Layer 5 of a small transformer language model trained on English Wikipedia (8 layers, counted from 0, width 64).
A neuron's activation on a vector x is SiLU(gate . x) times (in . x), where the dot is the dot product.

Input weights of the MLP neurons that the questions are about. A number n stands for (n - 500) times 0.0015.
n7 gate: 415 438 481 506 561 421 662 547 644 646 598 696 289 703 529 400 272 409 580 554 424 353 459 487 535 379 507 582 579 671 324 519 496 427 816 414 460 734 333 445 559 606 438 323 624 495 203 492 526 662 506 514 548 555 634 260 594 321 572 232 685 318 584 551
n16 gate: 523 343 354 489 422 718 703 857 449 432 529 431 305 401 420 375 462 643 634 386 232 123 143 560 583 443 521 587 323 483 397 696 359 691 512 619 535 491 644 749 549 591 333 294 449 633 270 574 341 469 285 396 824 363 695 336 448 745 291 300 661 232 423 608
n21 gate: 771 528 368 643 391 345 521 742 735 259 696 540 768 675 463 230 614 538 379 329 522 467 549 563 285 426 698 279 261 551 607 482 262 245 582 661 520 744 491 607 539 510 581 344 432 505 529 492 328 624 403 281 630 286 550 456 461 516 489 661 597 548 484 478
n28 gate: 696 739 517 837 697 282 705 627 506 606 384 849 408 271 391 422 378 572 489 338 596 305 423 319 578 444 511 476 469 601 556 412 448 546 570 430 262 561 530 642 683 711 691 607 426 533 497 436 235 461 504 425 529 513 525 735 449 347 218 501 273 486 555 633
n33 gate: 603 583 503 354 675 539 803 543 385 628 669 542 454 719 592 458 522 264 235 627 386 567 361 213 435 469 242 425 621 537 356 322 406 538 820 637 475 387 468 500 686 378 683 510 662 504 322 442 458 623 442 467 492 530 722 594 550 480 677 178 548 360 504 590
n39 gate: 647 480 241 631 623 598 462 649 610 523 115 495 456 686 407 378 366 672 491 527 266 220 341 593 559 524 301 464 584 590 617 610 424 558 631 606 530 380 583 629 600 575 616 406 581 552 448 705 407 320 508 274 483 583 626 422 290 208 575 401 351 429 365 689
n52 gate: 512 445 307 516 767 589 594 769 596 293 453 453 523 423 327 344 650 564 418 444 464 636 449 706 412 682 451 416 472 487 584 768 640 396 711 725 436 465 516 553 278 502 438 38 365 533 309 311 353 385 376 404 655 457 473 417 653 302 634 449 335 418 359 396
n56 gate: 480 760 683 668 671 455 656 644 402 475 358 528 325 498 625 397 891 563 599 592 390 433 580 618 532 717 430 274 161 311 409 659 536 448 553 745 475 573 563 381 491 705 781 418 582 360 486 330 460 399 571 545 794 319 867 617 900 216 216 671 390 717 586 459
n57 gate: 566 559 266 631 272 545 745 535 366 527 423 387 564 751 278 576 530 453 488 593 545 525 355 577 484 538 263 467 484 308 502 467 400 381 711 680 509 548 658 461 423 421 449 279 594 520 285 490 524 425 332 393 491 323 514 465 447 443 475 542 357 613 738 562
n68 gate: 461 462 644 410 512 316 732 858 578 263 602 721 467 431 396 537 568 507 350 566 462 498 272 599 724 608 470 515 668 416 571 495 515 830 596 903 898 508 499 454 490 531 414 389 530 774 616 463 467 168 269 534 609 568 509 503 404 567 332 505 327 599 351 747
n82 gate: 657 305 657 306 552 592 309 742 542 521 478 633 294 653 355 606 496 519 290 642 570 462 484 421 609 474 573 203 609 521 304 360 253 728 605 767 780 286 416 442 670 633 536 535 658 676 456 294 599 415 338 532 604 237 558 606 748 308 527 381 695 400 551 478
n95 gate: 331 478 520 494 562 532 527 386 530 518 502 264 361 342 511 499 386 486 411 463 482 531 547 318 443 530 454 615 736 555 491 485 641 320 496 571 439 727 496 458 432 322 504 535 724 244 477 593 436 486 604 665 452 618 485 367 636 542 510 673 521 505 530 465
n105 gate: 445 359 380 477 562 478 293 344 326 575 368 462 526 539 677 616 420 507 647 553 416 764 526 695 533 578 688 642 467 444 635 604 315 453 664 507 498 532 573 615 515 407 508 647 577 603 528 440 426 435 527 480 434 610 474 547 555 635 336 397 442 500 278 549
n114 gate: 388 399 286 808 565 601 570 631 161 461 534 433 500 610 611 450 401 620 403 389 604 604 566 348 606 665 360 598 571 385 352 624 362 368 537 467 566 301 400 483 605 531 521 572 495 431 359 602 721 511 547 501 417 542 494 471 532 612 519 594 417 476 492 424
n118 gate: 407 450 396 483 643 405 502 474 530 469 590 494 428 431 551 482 234 518 589 516 526 504 452 651 469 440 449 388 507 602 475 386 607 589 509 334 475 378 383 588 367 451 298 684 617 356 548 443 407 615 512 552 367 639 309 424 654 691 413 393 541 512 468 555
n141 gate: 604 640 239 569 533 622 411 562 595 294 528 357 635 332 734 667 611 522 221 691 311 383 535 462 703 400 489 620 371 558 618 631 467 608 485 597 436 569 617 591 411 543 518 466 646 376 479 412 461 352 36 593 548 283 496 413 464 247 504 415 495 237 281 527
n154 gate: 623 458 538 592 454 320 662 455 470 404 498 425 944 364 328 423 587 288 483 482 545 440 509 501 528 530 766 737 526 513 361 391 486 218 664 491 409 541 703 398 453 621 611 522 184 233 539 684 509 601 570 372 325 582 382 431 426 692 471 553 373 636 572 435
n169 gate: 574 387 585 162 397 406 470 535 436 575 259 706 400 517 464 590 715 382 589 504 414 635 346 580 532 441 526 434 546 747 424 264 547 292 430 508 499 475 581 526 410 707 435 472 706 661 626 262 482 486 566 693 604 350 430 452 565 404 507 682 439 605 436 440
n173 gate: 411 393 553 681 741 422 637 577 714 458 168 589 505 510 491 400 736 470 299 452 521 535 629 492 417 520 584 519 614 231 761 657 359 601 231 445 508 552 522 618 612 492 400 488 616 625 462 603 520 489 404 355 496 430 687 359 675 381 382 727 476 578 371 531
n178 gate: 529 521 505 434 545 361 468 502 615 423 385 323 556 536 328 333 373 384 353 291 548 548 427 653 533 372 500 483 507 643 498 572 475 327 379 677 369 595 395 416 598 456 425 406 466 392 378 379 376 268 349 440 359 363 278 619 427 604 738 546 632 449 465 375
n7 in: 821 524 267 420 529 438 453 376 648 606 631 508 400 328 659 514 331 427 282 519 509 725 354 414 342 463 596 372 487 373 655 252 452 697 478 456 548 321 566 447 728 439 475 664 430 447 563 329 560 692 358 524 636 362 506 434 519 502 596 679 352 481 485 575
n16 in: 229 634 514 222 498 387 549 322 317 648 423 765 794 437 560 823 476 262 360 743 519 339 582 385 878 539 777 362 509 490 276 298 385 433 577 709 429 578 498 374 449 694 579 638 600 487 472 589 539 697 449 669 554 434 685 576 622 509 428 320 582 432 703 770
n21 in: 609 538 501 458 354 556 242 601 572 498 342 708 362 116 672 770 484 153 504 625 596 635 432 500 606 418 593 595 611 514 270 406 572 111 579 463 690 554 436 598 373 673 492 563 745 822 414 425 572 494 589 489 438 778 501 716 221 653 266 305 551 260 488 378
n28 in: 583 682 503 538 588 241 440 642 502 674 497 533 463 488 376 616 394 246 196 402 523 675 441 461 652 326 598 348 460 260 675 510 438 234 694 614 621 445 642 393 497 409 548 452 523 579 647 403 400 586 530 295 443 242 521 638 468 565 459 263 456 729 483 729
n33 in: 498 725 363 538 606 642 566 316 200 401 492 591 719 494 560 580 612 310 355 539 333 633 401 408 455 676 613 740 513 672 603 404 424 550 752 481 362 450 632 441 487 393 689 625 305 468 540 380 592 689 362 721 508 590 348 519 341 284 457 358 421 376 661 368
n39 in: 449 697 349 596 551 633 398 475 637 479 372 342 464 604 287 544 565 655 780 711 530 412 488 468 427 232 699 245 479 607 244 509 468 468 449 343 362 421 451 464 588 389 580 324 381 385 433 637 367 331 568 323 497 593 475 517 570 476 772 450 489 398 510 622
n52 in: 497 257 340 232 595 674 231 573 602 443 517 686 520 495 404 366 378 381 588 434 662 780 547 649 542 407 527 474 640 592 442 749 463 305 352 474 218 553 744 528 396 406 228 599 713 443 348 692 518 654 442 538 543 399 500 374 684 310 370 327 498 442 414 367
n56 in: 751 702 556 509 541 471 592 398 452 548 526 481 640 586 742 554 479 561 757 234 428 356 620 685 472 166 436 615 482 268 501 576 809 680 290 615 634 619 696 501 601 272 435 316 663 535 356 596 522 520 570 916 697 376 585 587 641 418 617 730 631 396 520 138
n57 in: 375 610 528 685 475 601 769 369 527 396 280 299 553 500 523 376 377 575 419 300 672 483 431 485 486 610 522 274 612 567 467 552 690 547 549 575 643 247 588 589 487 730 479 539 452 360 473 487 676 536 260 409 488 367 356 381 319 417 353 307 464 439 435 501
n68 in: 409 406 605 476 347 463 358 429 640 307 701 434 543 468 465 381 392 514 298 336 443 238 409 453 450 439 389 664 474 527 519 362 440 553 433 436 595 483 347 520 626 597 370 610 420 500 441 441 386 440 483 479 545 410 490 119 537 764 600 308 794 318 236 478
n82 in: 483 470 549 453 568 721 486 674 670 514 516 669 328 554 563 512 300 747 444 505 635 538 528 489 523 526 244 428 486 384 600 611 516 589 393 549 389 511 343 423 629 340 471 443 542 525 345 413 418 645 223 626 579 421 475 487 337 389 569 455 743 507 299 395
n95 in: 464 553 484 480 661 287 620 234 487 462 467 443 408 399 471 455 623 369 487 720 642 640 329 483 580 610 297 447 355 391 467 498 322 519 640 576 397 512 368 486 575 510 541 489 360 564 448 552 563 399 597 521 318 532 479 458 574 330 347 509 464 490 620 652
n105 in: 437 335 444 543 444 589 413 274 334 537 535 481 577 213 553 800 530 466 527 485 486 670 636 671 562 507 488 700 491 382 483 562 542 542 552 530 440 570 538 572 558 471 588 524 672 310 633 446 529 273 617 767 506 404 525 582 479 331 414 554 615 647 443 459
n114 in: 563 467 382 537 372 649 470 429 439 712 589 515 708 384 593 571 602 352 630 530 564 329 699 650 708 491 585 587 355 613 386 656 614 568 580 373 804 447 438 495 353 446 578 398 628 607 426 304 566 485 441 709 748 581 515 430 651 424 591 466 436 414 565 618
n118 in: 427 542 773 550 655 634 434 612 538 511 692 392 571 329 565 650 638 629 641 719 452 556 553 641 420 495 420 386 488 347 722 475 399 649 439 557 540 629 471 443 424 532 511 441 582 761 683 540 333 552 488 591 510 598 358 517 362 468 671 759 476 426 495 468
n141 in: 334 449 550 364 408 363 583 651 573 395 337 516 465 400 488 516 616 758 388 416 542 303 506 680 811 421 502 781 726 506 423 556 543 463 699 511 617 653 617 562 427 537 440 489 364 662 582 529 749 474 385 698 202 540 385 515 559 629 459 477 363 352 512 490
n154 in: 615 755 503 612 402 513 611 357 530 287 535 322 589 476 515 486 415 547 651 484 569 575 413 573 326 645 415 568 339 567 590 284 605 220 504 392 399 553 557 527 357 428 509 519 292 458 529 531 428 415 505 402 444 471 458 438 448 753 565 510 233 525 608 481
n169 in: 570 603 390 563 534 499 665 478 545 429 530 457 647 712 448 494 254 631 223 626 616 529 596 683 559 305 380 554 532 301 550 490 498 704 513 559 414 477 438 469 566 524 589 483 564 658 298 539 490 435 226 623 635 706 569 495 452 567 732 253 618 590 508 362
n173 in: 525 661 495 601 485 639 639 466 778 353 547 576 474 524 743 449 644 631 472 424 514 574 486 306 630 601 634 824 551 412 468 464 417 591 317 271 587 351 471 587 585 231 494 287 446 459 534 562 556 445 549 435 495 321 718 673 487 542 260 608 516 421 633 599
n178 in: 360 716 453 600 701 311 757 320 565 444 419 579 551 530 555 775 410 489 493 614 548 520 618 397 533 680 595 381 446 519 527 648 526 317 660 372 559 457 248 529 471 337 352 526 496 516 503 524 659 635 563 560 486 463 281 495 663 620 543 479 406 633 344 461

Each question shows a token from some text and the vector x that enters the MLP there. A number n stands for (n - 500) times 0.0096.

"il": 426 605 515 353 508 606 381 563 646 439 457 537 605 362 475 557 572 465 497 594 622 541 536 508 553 382 547 769 439 378 447 497 602 561 433 497 750 377 633 486 505 427 580 479 578 315 425 390 652 385 711 681 605 527 324 487 450 511 534 524 625 347 496 471
Which neuron fires most, and how strongly? n141, at about 3.2

"unk": 611 458 319 466 359 409 342 392 560 563 529 475 619 535 438 460 321 454 505 575 517 535 572 553 424 405 575 543 450 507 383 419 420 575 610 543 417 293 396 481 545 488 605 810 491 424 644 515 509 509 743 500 613 783 263 462 417 502 514 425 420 516 416 621
Which neuron fires most, and how strongly? n105, at about 2.5

" R": 508 497 523 526 456 551 190 539 545 513 437 522 562 382 466 391 426 538 580 563 488 412 598 503 315 551 463 565 610 488 686 402 661 495 299 375 494 403 420 542 354 483 323 548 529 482 353 488 625 459 518 444 533 711 415 544 386 406 665 285 532 681 556 628
Which of these neurons fires most? n39

" cr": 497 566 602 623 402 583 443 637 541 628 493 606 496 550 480 310 422 579 566 509 531 368 461 470 277 470 539 512 561 390 535 528 496 425 443 496 640 321 600 642 655 619 392 492 590 540 393 499 597 535 594 367 319 589 391 491 238 660 645 640 598 508 375 264
Which of these neurons fires most? n21

" Bra": 523 542 458 564 284 511 308 394 630 568 622 492 562 552 456 538 541 395 562 503 545 538 301 638 403 479 568 433 337 443 547 422 468 566 408 566 463 401 452 502 455 615 400 561 608 482 405 438 544 647 823 376 574 505 209 555 448 571 645 277 593 598 558 466
Which of these neurons fires most? n21

"t": 346 399 499 616 488 441 409 585 507 504 571 524 526 405 678 491 303 559 510 531 709 479 445 290 549 387 340 285 665 375 395 486 363 553 457 581 560 445 440 522 343 556 340 478 676 421 583 424 507 407 456 489 582 439 417 263 352 482 647 386 487 607 423 422
Which neuron fires most, and how strongly? n82, at about 6.8

"im": 537 502 457 514 286 541 450 467 598 660 633 504 588 534 479 430 649 551 545 549 614 458 674 387 378 499 510 622 529 568 534 498 697 538 356 580 394 496 626 360 323 562 554 554 440 442 652 500 574 529 413 536 540 825 283 397 457 356 307 587 597 371 503 536
Which neuron fires most, and how strongly? n28, at about 1.1

" sw": 486 580 409 557 406 519 416 549 591 549 344 765 538 506 514 612 494 568 727 654 564 404 439 445 487 409 480 360 577 485 342 349 698 467 476 489 429 297 381 767 542 450 478 525 609 492 522 473 527 521 348 470 456 569 487 402 420 499 706 553 528 498 357 441
Which of these neurons fires most? n39

" var": 499 561 395 580 368 517 472 777 474 549 568 642 599 612 506 571 575 475 668 586 378 443 563 453 403 434 478 486 482 292 485 580 397 501 237 508 498 636 454 659 708 477 465 430 656 446 492 525 556 508 469 383 274 490 328 635 460 676 485 519 434 508 382 383
Which of these neurons fires most? n21

" G": 434 422 502 495 389 476 326 468 480 405 492 665 480 493 403 396 461 516 812 443 466 505 631 539 364 466 410 462 527 533 782 397 658 572 292 462 465 530 389 420 360 493 374 493 569 427 481 434 579 446 467 555 515 701 304 555 265 392 520 494 601 441 554 637
Which of these neurons fires most? n118

"ark": 601 391 308 542 425 333 301 402 571 579 504 387 651 598 477 578 494 439 517 586 572 458 626 440 503 351 545 571 462 661 431 440 465 527 499 353 530 381 441 530 496 505 563 781 543 407 725 441 510 548 600 487 656 715 276 545 502 613 424 388 480 560 560 546
Which neuron fires most, and how strongly? n105, at about 1.7

" ex": 486 616 374 808 503 560 619 516 549 511 530 495 463 429 683 428 655 463 548 542 504 376 650 508 466 427 493 542 577 242 370 469 588 644 341 671 568 377 524 489 674 436 447 528 634 514 495 569 584 502 283 376 389 361 506 329 399 557 469 526 640 349 368 428
Which of these neurons fires most? n173

"ose": 568 487 516 389 226 553 372 469 520 599 542 584 583 522 341 668 435 402 579 460 505 504 418 548 659 446 657 427 513 514 228 440 479 498 491 549 495 366 377 423 468 423 356 465 586 614 546 318 652 686 405 435 525 537 564 353 484 448 503 389 627 547 590 581
Which of these neurons fires most? n16

"ini": 386 450 534 498 506 729 513 442 486 598 523 474 498 501 416 456 590 668 621 543 455 564 469 552 525 563 536 686 564 439 406 527 530 588 295 440 387 373 470 642 661 450 609 615 511 411 560 491 679 533 693 662 460 286 231 651 533 636 512 565 548 460 559 425
Which three neurons fire most, strongest first? n28, n105, n16

"ess": 313 537 451 475 619 404 464 546 619 484 566 502 466 435 490 476 433 565 605 573 579 619 559 240 667 493 572 610 416 453 515 444 593 486 401 372 624 343 478 692 510 541 665 514 542 356 590 594 608 554 575 749 275 507 375 603 502 572 378 438 635 635 484 403
Which of these neurons fires most? n95

"ad": 362 673 478 393 372 463 517 520 624 533 532 583 590 270 598 491 527 493 518 545 543 462 557 489 551 516 480 689 453 547 445 444 557 572 425 546 530 419 308 549 506 632 746 504 549 328 625 455 581 377 605 638 411 538 215 395 450 465 471 564 649 413 536 680
Which three neurons fire most, strongest first? n141, n95, n68

"u": 519 567 493 548 272 708 592 468 473 586 629 414 626 582 546 346 504 462 700 427 426 610 390 559 427 463 511 842 536 554 560 512 510 502 288 507 421 439 590 446 370 460 621 633 452 454 654 664 506 468 672 516 465 570 343 526 498 591 524 467 384 393 497 652
Which neuron fires most, and how strongly? n154, at about 12

"ia": 369 347 498 566 490 651 516 454 472 607 597 469 448 510 510 626 532 563 589 537 407 665 590 539 518 553 654 605 618 435 443 543 522 694 229 452 445 403 509 401 673 631 647 571 421 456 574 481 642 603 485 473 399 376 214 608 572 606 492 489 480 395 497 439
Which neuron fires most, and how strongly? n105, at about 2.2

" (D": 215 490 473 572 465 470 463 480 572 456 488 524 490 478 473 421 406 518 566 585 543 512 552 539 338 639 423 482 445 350 540 425 357 398 475 357 509 350 335 482 641 546 390 553 599 613 464 556 600 496 340 364 401 394 213 621 477 675 723 478 425 543 474 535
Which neuron fires most, and how strongly? n178, at about 6

" A": 454 486 383 542 280 686 367 526 425 460 692 352 533 542 502 419 518 628 554 512 571 604 283 552 437 513 523 465 501 396 392 380 497 603 413 512 643 423 415 407 483 486 443 450 567 411 585 496 546 608 586 446 543 846 237 542 395 550 530 579 490 593 570 658
Which of these neurons fires most? n118

" round": 465 535 497 434 568 459 508 283 443 669 497 501 541 447 510 577 398 371 544 566 530 471 427 537 505 416 431 498 558 314 415 490 577 288 533 501 335 640 405 488 612 412 615 437 621 540 413 504 753 465 611 634 378 524 339 498 506 527 755 650 457 574 462 473
Which neuron fires most, and how strongly? n95, at about 6.6

"is": 468 453 389 521 474 522 451 496 523 647 622 664 469 363 467 634 605 588 410 624 438 564 565 448 614 420 465 626 567 373 411 540 504 674 342 350 545 387 601 351 675 530 523 510 508 367 494 414 591 508 591 609 340 418 230 516 496 705 703 530 504 464 621 371
Which of these neurons fires most? n114

"ul": 394 496 550 359 494 629 513 625 569 555 553 488 664 549 584 389 457 437 598 481 541 643 325 379 422 369 533 650 507 451 365 616 567 591 210 441 611 509 544 413 599 468 519 596 516 488 552 387 620 530 516 467 395 650 299 626 602 656 304 483 486 362 427 559
Which neuron fires most, and how strongly? n28, at about 0.4

" six": 369 433 471 444 386 431 460 410 490 456 601 498 503 522 404 546 562 399 735 447 664 421 448 514 657 366 345 338 538 466 317 515 709 440 443 548 668 448 488 421 447 378 516 624 602 329 639 359 661 534 403 641 440 341 546 657 565 476 588 479 476 607 503 457
Which of these neurons fires most? n56

"s)": 419 363 533 570 542 532 424 386 425 499 606 539 465 454 444 624 343 484 532 551 596 495 267 509 636 363 469 660 531 509 289 539 542 543 616 557 224 512 454 339 566 377 457 497 638 507 555 488 741 557 518 495 397 374 364 540 591 589 625 532 404 491 581 445
Which neuron fires most, and how strongly? n95, at about 1.8

" S": 476 602 459 500 316 480 300 397 528 535 499 465 507 457 518 372 297 620 566 511 584 425 667 561 421 580 498 437 478 578 609 310 576 518 221 471 476 507 546 390 356 505 361 542 604 406 415 450 629 475 527 504 621 649 362 522 358 326 557 285 388 507 606 540
Which of these neurons fires most? n28

"ett": 582 463 457 480 285 618 389 427 675 540 520 538 594 581 508 630 598 486 648 749 651 655 411 288 527 464 577 507 557 595 331 453 613 661 657 447 596 419 484 619 516 489 720 617 543 529 420 457 592 460 484 616 581 632 443 452 472 421 388 557 606 398 501 526
Which of these neurons fires most? n33

";": 486 416 375 478 552 610 486 515 425 464 535 489 582 453 492 438 342 445 481 491 635 663 343 394 413 429 482 613 407 517 483 538 631 503 440 361 539 455 579 462 492 435 377 699 499 448 401 559 771 471 401 351 307 463 297 457 593 629 447 438 426 490 554 525
Which of these neurons fires most? n154

"B": 391 458 437 607 525 593 372 286 487 526 518 581 471 509 543 415 310 479 526 514 483 429 625 529 408 477 307 436 416 605 445 426 422 555 393 327 785 344 360 511 567 342 472 568 522 371 545 462 575 445 623 459 334 634 223 490 300 613 533 367 572 568 504 563
Which of these neurons fires most? n114

"ord": 478 325 367 283 579 465 351 378 466 454 413 515 679 527 406 603 375 469 601 556 621 417 533 434 579 409 468 553 524 411 348 391 515 510 338 545 455 522 304 562 563 606 778 588 573 522 533 415 647 464 411 676 579 523 416 553 525 593 422 467 660 558 458 564
Which of these neurons fires most? n169

"ady": 677 402 369 334 466 521 288 594 488 405 607 560 500 575 465 561 458 363 495 546 607 514 533 534 778 464 489 515 560 634 437 456 490 397 463 512 348 263 532 595 328 586 583 496 610 540 568 477 674 597 467 524 581 361 356 485 517 572 536 503 615 424 448 614
Which of these neurons fires most? n141

"ave": 543 475 424 442 256 511 359 532 455 456 493 606 529 469 472 586 342 416 460 539 563 521 642 387 677 459 622 518 516 547 279 355 384 461 336 716 385 358 418 541 492 490 568 617 612 539 423 484 646 618 580 459 491 616 292 509 533 446 530 464 668 625 541 542
Which of these neurons fires most? n169

" and": 479 440 406 597 409 494 394 523 418 462 519 495 642 506 475 326 529 379 530 457 592 658 545 282 510 464 552 335 593 622 176 520 599 493 521 390 393 350 416 538 461 679 493 478 464 393 572 589 660 507 324 498 373 480 363 401 386 523 354 432 518 550 483 537
Which neuron fires most, and how strongly? n56, at about 0.59

"iers": 471 400 474 335 567 578 467 463 442 613 523 463 554 544 383 511 448 472 587 586 530 680 575 593 765 386 551 664 524 580 440 417 494 416 422 471 382 463 466 319 403 350 482 363 642 536 509 376 722 558 406 616 497 409 388 497 534 573 631 382 495 586 487 606
Which of these neurons fires most? n169

"ing": 524 505 474 297 494 610 432 423 634 553 555 502 580 541 390 413 317 514 452 589 745 599 465 451 706 431 610 584 567 598 295 408 611 522 568 461 519 522 395 516 406 555 597 598 627 542 486 451 733 610 399 517 485 542 550 448 496 568 464 555 569 397 626 601
Which of these neurons fires most? n7

"up": 401 447 634 542 453 706 507 605 570 647 703 561 529 503 519 569 466 565 601 620 559 385 534 484 622 442 419 554 309 184 444 543 652 707 505 478 613 573 509 379 538 551 578 463 500 507 702 515 617 581 515 640 472 402 428 553 427 542 606 633 557 460 626 416
Which neuron fires most, and how strongly? n56, at about 3.7

"'s": 419 334 439 539 391 499 453 445 511 532 635 513 497 497 436 575 456 334 391 496 622 571 546 571 524 639 542 424 533 529 287 419 539 485 520 500 543 350 533 542 530 518 531 478 571 510 452 387 764 486 520 405 409 399 209 453 442 603 660 551 367 496 499 505
Which neuron fires most, and how strongly? n114, at about 3.7

"ical": 399 337 544 347 474 450 525 604 476 399 548 388 533 512 365 652 426 574 536 456 645 451 433 454 619 480 500 614 630 531 325 481 626 608 491 550 652 366 519 412 500 540 429 519 739 346 575 403 705 581 685 451 673 582 434 587 509 385 443 635 546 516 473 420
Which of these neurons fires most? n114

" mar": 573 524 263 331 348 507 488 426 584 513 512 517 491 569 572 648 502 427 402 584 437 422 491 569 391 374 708 386 524 600 328 469 531 409 373 545 586 427 347 640 371 576 464 517 514 563 446 412 654 496 373 442 488 603 391 709 443 514 648 368 685 470 367 448
Which three neurons fire most, strongest first? n169, n21, n178

"s": 362 431 471 446 484 541 385 503 478 644 652 562 419 407 525 504 334 402 505 609 577 524 455 412 624 376 553 633 561 496 354 419 445 542 551 522 473 529 577 547 545 473 488 492 693 536 399 449 752 589 469 522 393 384 375 332 566 531 732 390 479 421 621 583
Which of these neurons fires most? n7